Layer 4 of a small transformer language model trained on English Wikipedia (25 layers, counted from 0, width 128).
A neuron's activation on a vector x is SiLU(gate . x) times (in . x), where the dot is the dot product.

Input weights of the MLP neurons that the questions are about. A number n stands for n times 0.00054.
n79 gate: 63 -13 -108 -40 -40 -300 -201 -108 124 146 -57 126 136 -117 216 -49 0 -29 -208 -113 297 -39 92 9 -229 117 103 -145 229 12 315 -48 39 -111 247 -147 -18 -119 124 -4 292 -79 49 -193 -116 71 -23 -63 -150 8 66 -112 170 98 -278 -215 -160 178 -189 -153 -48 22 5 -42 -223 206 70 -92 97 116 134 -237 -246 26 -151 355 127 301 -9 48 -192 -183 -47 -256 -73 -104 -91 184 -118 45 -240 -49 -105 -61 -197 39 0 180 110 177 114 81 96 198 4 -137 -18 -122 -142 44 -178 -204 136 -105 -84 -9 73 -113 -96 -161 -21 -172 -216 -54 150 -51 -219 -192
n85 gate: -8 49 59 105 -293 -160 -17 192 186 73 251 -52 0 43 -145 50 240 -4 -110 74 233 -98 -54 -57 -265 63 210 -248 -46 174 -29 41 -95 120 69 29 181 199 -142 -193 121 41 -93 -145 -117 -38 91 155 -124 8 166 98 173 -13 181 107 54 -105 -216 -45 207 -25 -94 12 -24 89 -164 -130 -165 -69 -25 149 -410 -94 -80 -21 -112 -215 -21 -37 -73 189 -28 -45 154 -154 -65 -84 94 315 178 -88 16 124 -115 -265 185 393 158 -21 -103 -68 -8 95 -225 283 64 98 -159 17 -155 -4 -178 25 88 144 26 47 25 8 277 -40 90 -51 -12 -16 -25 -38
n138 gate: 22 56 -102 -79 288 21 -176 17 -4 30 86 -183 4 -58 -91 39 94 161 -39 -103 -191 -157 316 -4 13 -273 -13 -242 -187 -123 -151 201 348 113 94 -92 75 204 -188 -30 -240 69 40 -84 118 31 -275 -221 82 0 -191 179 249 127 18 199 9 -75 -9 99 -39 -291 152 -4 -246 25 52 -54 -203 -153 97 -363 -142 -89 118 83 -101 -88 -84 -313 25 -88 126 317 -144 -43 -39 -102 -137 -149 -165 -101 -34 -91 165 -130 73 321 -43 -144 108 -42 130 -277 104 -100 45 253 -81 -61 0 115 -95 -4 123 -17 -22 -138 60 -95 155 116 45 31 160 135 69 62
n210 gate: -42 74 -43 12 -42 159 -8 -199 321 56 118 -28 24 -102 33 -54 -32 110 -20 -102 143 125 90 -166 -93 326 -84 -102 -12 139 -152 178 37 379 81 -125 -142 13 -124 88 -29 21 105 -148 -209 21 -180 0 -74 119 -251 73 16 -158 113 87 100 -87 165 115 -120 69 68 4 -205 105 41 198 -29 -254 -100 148 4 -89 279 4 -77 -214 92 45 184 -58 16 -81 -145 -238 -126 -42 -122 -108 181 87 -114 -193 169 115 338 -41 -37 -83 -16 171 57 111 -240 -75 17 175 190 -99 -58 -41 -120 -99 146 204 158 -241 -188 221 144 -173 23 114 52 -8 172 -38
n245 gate: 259 70 195 195 67 -116 230 102 -32 -151 -341 -68 41 63 -141 47 83 -220 42 150 -198 106 -169 -70 296 -63 330 -282 -325 206 -220 -162 -65 -14 93 19 -129 74 81 -128 -24 -286 153 83 -124 -195 -25 131 80 54 113 -88 210 276 -38 -158 -29 -210 19 -150 -113 14 146 -18 -133 120 140 74 -85 -157 144 -141 20 -79 -10 66 -70 -50 -105 -132 -220 -220 -200 -9 245 92 -88 5 205 -234 -340 24 37 89 99 -85 131 -193 113 -284 -23 -136 -89 -334 -28 -123 83 -144 51 -165 33 227 19 254 -95 294 63 -82 -117 -182 -183 -234 -36 -14 -78 -202 -295 -191
n79 in: 98 108 46 184 -66 72 111 16 -16 -51 -52 -39 -362 57 28 -178 -103 27 16 -8 -161 -99 -24 44 28 27 205 266 69 -7 68 -226 -76 12 -223 -245 -188 55 0 133 -41 60 -209 59 75 199 46 -167 -40 167 153 -40 -128 -12 -74 -294 241 -4 -145 176 -4 -20 -25 -89 205 -47 0 -240 -52 162 119 4 213 -282 167 -57 206 101 45 16 31 200 -58 231 -47 91 -20 4 -24 25 -224 106 -28 -68 123 133 -32 73 234 -69 242 70 165 -89 -178 77 33 44 83 69 159 -64 287 24 69 392 -134 -157 172 -228 -176 15 31 -91 -24 47 -72 82
n85 in: -195 367 104 34 -147 -11 -188 -69 22 111 117 -106 -121 -88 -107 -56 -80 284 0 62 34 -185 15 -105 -152 -4 71 -30 -162 47 81 167 -77 18 -18 -60 56 62 -52 -129 241 107 -195 129 -61 -231 -165 -71 -37 0 70 0 4 4 94 0 -11 56 251 180 74 131 -76 -64 -11 54 -48 -351 29 -192 105 206 -233 -58 -37 -86 -110 -107 56 -96 -319 -97 68 -234 101 -196 138 -101 -128 146 -122 86 -73 77 -109 -85 95 214 89 -96 -4 -11 15 -103 -52 119 65 -77 36 -210 -15 120 -81 -33 235 117 46 34 -172 55 -54 -25 -70 -41 -36 -93 -103 -15
n138 in: -103 92 -174 -94 -4 166 -231 -120 -70 -135 267 -262 142 -192 46 101 12 4 -17 -79 -112 -157 277 17 0 -88 -73 -61 -164 84 -163 -87 92 41 17 4 77 193 148 20 -76 -176 154 -152 226 102 18 -24 -21 -101 -236 58 292 76 120 161 -60 170 8 -50 -51 -158 -39 182 -140 -136 13 -18 50 -202 -210 -46 -84 -157 162 47 -172 -93 -133 -139 -196 -141 187 29 -78 -190 -187 64 242 -26 -288 94 -88 -240 12 34 25 130 -122 -118 -147 -170 4 -101 101 17 305 96 58 105 124 58 -8 13 26 192 -187 0 -218 -201 -24 137 139 318 -176 12 180 308
n210 in: -149 47 63 108 -8 59 20 27 73 -35 -102 8 -111 -79 32 20 105 -8 -121 -185 272 54 131 -78 -214 -151 -76 147 28 -47 -67 23 -63 12 207 -129 -36 112 168 -92 251 -79 8 0 -81 -52 -111 -72 -79 -11 32 -55 -161 152 121 327 140 257 111 201 -67 90 143 -202 23 16 -90 -75 123 -190 201 162 -380 -19 160 144 -155 -8 -129 294 131 60 -188 20 -318 86 -12 149 -90 169 4 -341 -142 -154 113 32 20 -210 -16 -127 -8 149 -71 59 -135 -203 94 94 -86 59 -96 39 -214 -131 -44 130 144 65 -67 -98 96 -193 -146 -32 173 12 83 20
n245 in: -67 -69 -169 -44 232 -43 13 137 226 -51 87 126 -4 -174 109 -280 -326 33 478 -26 76 -223 -17 -69 -193 21 111 -203 -79 255 96 -39 117 -152 -250 -394 -13 114 106 250 97 -131 36 -115 -98 101 -91 -126 210 105 -57 -154 -100 -150 71 96 -238 -22 127 -187 127 86 -85 239 -149 9 -87 -119 -65 -116 -173 131 143 13 110 -123 154 -92 -98 70 85 -4 89 -337 26 17 -233 -31 43 0 -111 13 -78 -4 -325 -83 104 118 9 276 196 -105 -283 79 -149 9 81 4 56 26 -124 -125 258 152 216 22 -81 -9 91 113 -110 -58 -25 -103 -8 -38 -17 -18

Each question shows a token from some text and the vector x that enters the MLP there. A number n stands for n times 0.0045.

" cont": 71 -42 -115 106 -41 155 311 -132 108 139 -67 50 -18 93 -34 105 -79 130 197 59 3 -1 112 68 24 58 144 -182 142 -59 133 7 -35 11 -8 109 -107 40 -41 -263 8 -390 28 41 48 -106 -6 53 109 -8 -33 -120 -97 -47 -15 18 25 31 -151 -31 -38 4 59 93 -206 -95 -188 -104 -194 88 148 -165 59 40 69 -72 -16 22 308 22 14 -74 10 169 3 -14 46 192 68 -1 -20 51 -103 45 -96 95 6 249 119 4 249 11 -20 46 33 -106 46 -78 45 -43 71 -7 -50 -105 -24 -8 40 40 38 24 51 -27 108 15 -136 226 26 -74
The three highest activations, in order: n79, n245, n210

"al": -126 36 -113 -141 -54 -83 60 -69 -96 114 244 40 -97 -143 80 82 27 151 -43 -3 -72 -229 -303 -130 75 -47 -55 99 58 -16 136 26 -59 5 -96 -66 21 188 -179 -43 64 -141 117 152 -94 6 -33 157 49 -255 -54 -129 -75 1 -5 13 28 -102 -59 -38 -71 84 120 7 -86 -169 153 -102 147 137 -37 -50 116 22 40 -87 -6 -65 196 58 15 4 39 75 -132 -19 -45 35 84 64 -39 -15 -29 48 137 -74 -11 68 -86 122 158 -3 -148 10 142 99 -94 -53 92 130 132 37 -211 -138 98 -5 -81 -37 79 -54 -51 -46 -43 -2 48 221 25 -23
The most active neuron and its activation: n210, at about 0.02

"-": 205 -4 -74 -162 17 -30 108 -99 -145 -40 107 74 -69 -73 60 9 42 46 -19 16 26 -169 -81 -26 -46 -2 -25 51 54 -36 220 -30 144 -52 81 23 132 165 129 -12 -17 -173 4 11 -83 -63 16 15 67 -60 -123 -201 34 117 98 -21 86 -363 -39 87 84 52 140 -60 -51 -38 -26 -226 88 11 -19 -52 240 90 33 4 -60 -145 135 -84 86 15 30 219 -269 87 -57 161 91 85 -63 -118 -75 -27 24 -7 49 58 -95 255 43 -120 58 82 -78 -36 190 -153 123 -24 75 80 -173 -30 42 154 -51 -62 110 40 -194 -226 -47 53 -86 -9 110 72
The three highest activations, in order: n138, n85, n245

" qual": -121 -86 -109 22 -139 -10 169 -163 19 75 112 55 2 52 -99 238 -108 70 -170 -123 22 -7 -68 -94 89 -123 21 0 47 -6 -90 -62 -116 -113 62 79 6 73 -151 -54 9 -79 50 50 -64 101 -118 261 -91 -98 32 -93 -22 85 -53 220 115 36 -100 -90 112 -66 105 -58 -20 -104 -20 115 71 -52 31 -122 54 -67 104 50 -218 -161 153 -188 69 -104 -23 66 -185 -46 -33 -169 153 15 110 100 -147 111 77 54 -101 -16 -200 -2 181 111 134 -31 -2 -144 124 17 -13 -96 -68 -16 141 -102 -236 -64 94 -166 -178 -37 -4 26 -209 -15 -71 -12 34 65
Which of these neurons fires most? n210

" B": 129 52 -88 2 40 -105 207 102 14 171 82 -52 -66 -190 7 46 67 88 -265 16 93 -164 -33 -10 215 85 113 -58 165 -40 167 8 -86 -57 -74 26 0 -112 -86 -99 130 -141 175 12 133 -89 1 -73 267 37 -21 -100 -42 -27 -171 10 -57 -12 -14 -285 20 -84 -23 -23 48 17 -8 43 21 -34 -7 6 229 37 -31 229 -112 -74 44 -44 38 15 58 253 -238 -155 -9 61 -39 40 185 -94 5 -134 19 -77 -63 66 130 166 -25 -147 -38 102 -12 -32 -64 -73 105 -161 232 64 -88 -21 81 -211 29 -161 -53 -28 -2 -51 -59 -12 72 -61 63 152
Which of these neurons fires most? n85

"in": 26 -49 -160 -84 -100 -53 98 -88 -72 51 134 39 -47 31 24 51 14 -18 -25 -75 33 -91 -288 -115 28 -31 78 104 3 -35 267 3 -86 -4 -176 -152 -112 95 -146 -182 28 -14 87 -28 -29 -81 64 87 48 -84 -152 -153 -108 144 67 -12 21 -78 -45 -117 17 3 316 -16 -60 -134 -104 -10 73 58 25 -144 155 4 -39 -10 -3 6 53 100 7 -50 -109 164 -22 36 -183 56 -101 54 -28 -5 -109 -154 -25 -75 -43 157 27 285 -45 -85 57 -16 71 30 -60 -79 111 183 188 -48 -182 -172 103 16 -79 82 -117 -165 11 151 108 -36 -69 108 -98 -78
Which of these neurons fires most? n79

":": 196 42 102 4 -121 -123 84 -95 -123 18 165 104 -115 -156 87 37 -46 -23 -209 -55 271 -165 15 -119 -93 7 -97 -62 95 22 153 -53 -113 -21 2 179 -102 20 -131 -314 4 9 42 80 -161 43 71 159 88 -5 -101 21 10 209 47 56 106 55 -5 94 40 -8 282 -43 76 26 39 103 76 37 -3 124 -56 -45 -118 -107 -129 -51 50 -11 -91 -167 188 109 -112 -10 65 -82 175 -21 225 67 107 -184 -13 28 99 -34 -34 48 26 -88 68 -2 76 10 -7 -95 -34 -14 178 95 -4 -182 -19 -112 -204 33 -61 56 -82 138 -18 -89 65 -115 -197 -146
Which of these neurons fires most? n245

"3": 93 -100 -20 -36 -80 19 44 -90 -17 22 11 60 -92 -116 -35 89 100 -93 -147 19 -50 25 -142 -77 -80 -15 -71 51 0 -9 210 17 70 -98 -77 3 -121 52 -28 85 144 -81 -5 10 -71 33 113 -64 62 -28 -57 -87 -2 144 8 -136 -24 -113 117 -61 -135 -71 88 5 77 -210 -212 51 91 52 27 118 292 106 -84 -43 10 106 76 8 -216 -213 134 57 -4 -45 66 120 103 -25 361 174 -168 -202 93 -41 35 -28 -54 75 34 -59 -18 57 67 -211 53 -87 6 162 44 40 -389 -70 -64 -10 7 191 180 20 29 -64 -45 -165 66 -11 -112 29
The most active neuron and its activation: n138, at about 0.1

"A": -6 -118 -101 -80 -30 35 208 -127 -213 109 100 21 11 16 -120 -8 40 41 -167 -21 -111 -13 68 11 58 25 -198 -167 -31 -13 244 188 27 -112 -76 110 36 14 -80 -52 83 -201 42 12 -184 28 86 -46 149 3 -145 -118 71 7 -105 67 -87 -176 67 -55 223 153 113 -50 138 -51 -71 -143 71 25 16 53 103 142 -3 -122 -64 98 -26 19 -89 76 19 287 -102 127 -57 206 22 44 186 -106 -48 -87 34 -78 -207 186 -39 137 99 30 20 -28 -46 -40 -29 -30 209 -31 123 33 -185 13 -45 -118 159 5 134 -55 -44 -137 -11 -52 -100 217 -94 30
Which of these neurons fires most? n245

" Comp": 78 -34 -110 -112 -47 -88 51 -5 16 10 136 6 -129 7 15 187 -95 11 -136 -45 -27 -203 110 77 49 171 -52 -74 26 -43 48 -155 -95 -242 8 170 112 -65 -45 -33 105 -131 -35 -122 -29 -127 50 -13 190 -143 -85 8 39 -21 66 73 40 -358 42 -197 260 -152 95 10 -107 -76 0 291 -11 1 87 -135 204 92 92 -108 -57 -20 36 -37 163 8 -20 44 108 -36 7 -87 119 71 235 -15 101 70 128 -83 -75 73 -12 47 112 -89 -126 -119 -69 67 44 -222 56 -101 77 32 133 12 125 -86 39 27 148 -6 36 67 -105 -201 -12 136 84 13
Which of these neurons fires most? n210

"earch": 105 -60 -32 81 -114 -96 197 -177 -109 -89 -87 122 -87 -109 9 -12 52 104 177 -61 18 -237 -83 -83 103 3 -56 -31 -20 -118 296 33 -89 31 -72 -142 131 85 107 6 -93 -147 -148 -86 -50 22 108 68 123 64 7 -24 -89 -321 134 68 -13 -25 115 99 -63 149 156 -114 35 -207 -131 28 62 -10 7 -21 -118 -89 131 -72 -6 35 105 -119 16 -97 -104 -36 -36 23 -109 57 58 55 -44 105 -75 36 25 -102 -77 54 -20 150 -60 -103 90 -61 22 -134 58 -211 109 38 53 17 -205 96 62 27 15 24 154 -177 130 -75 -72 97 204 266 -6 93
Which of these neurons fires most? n138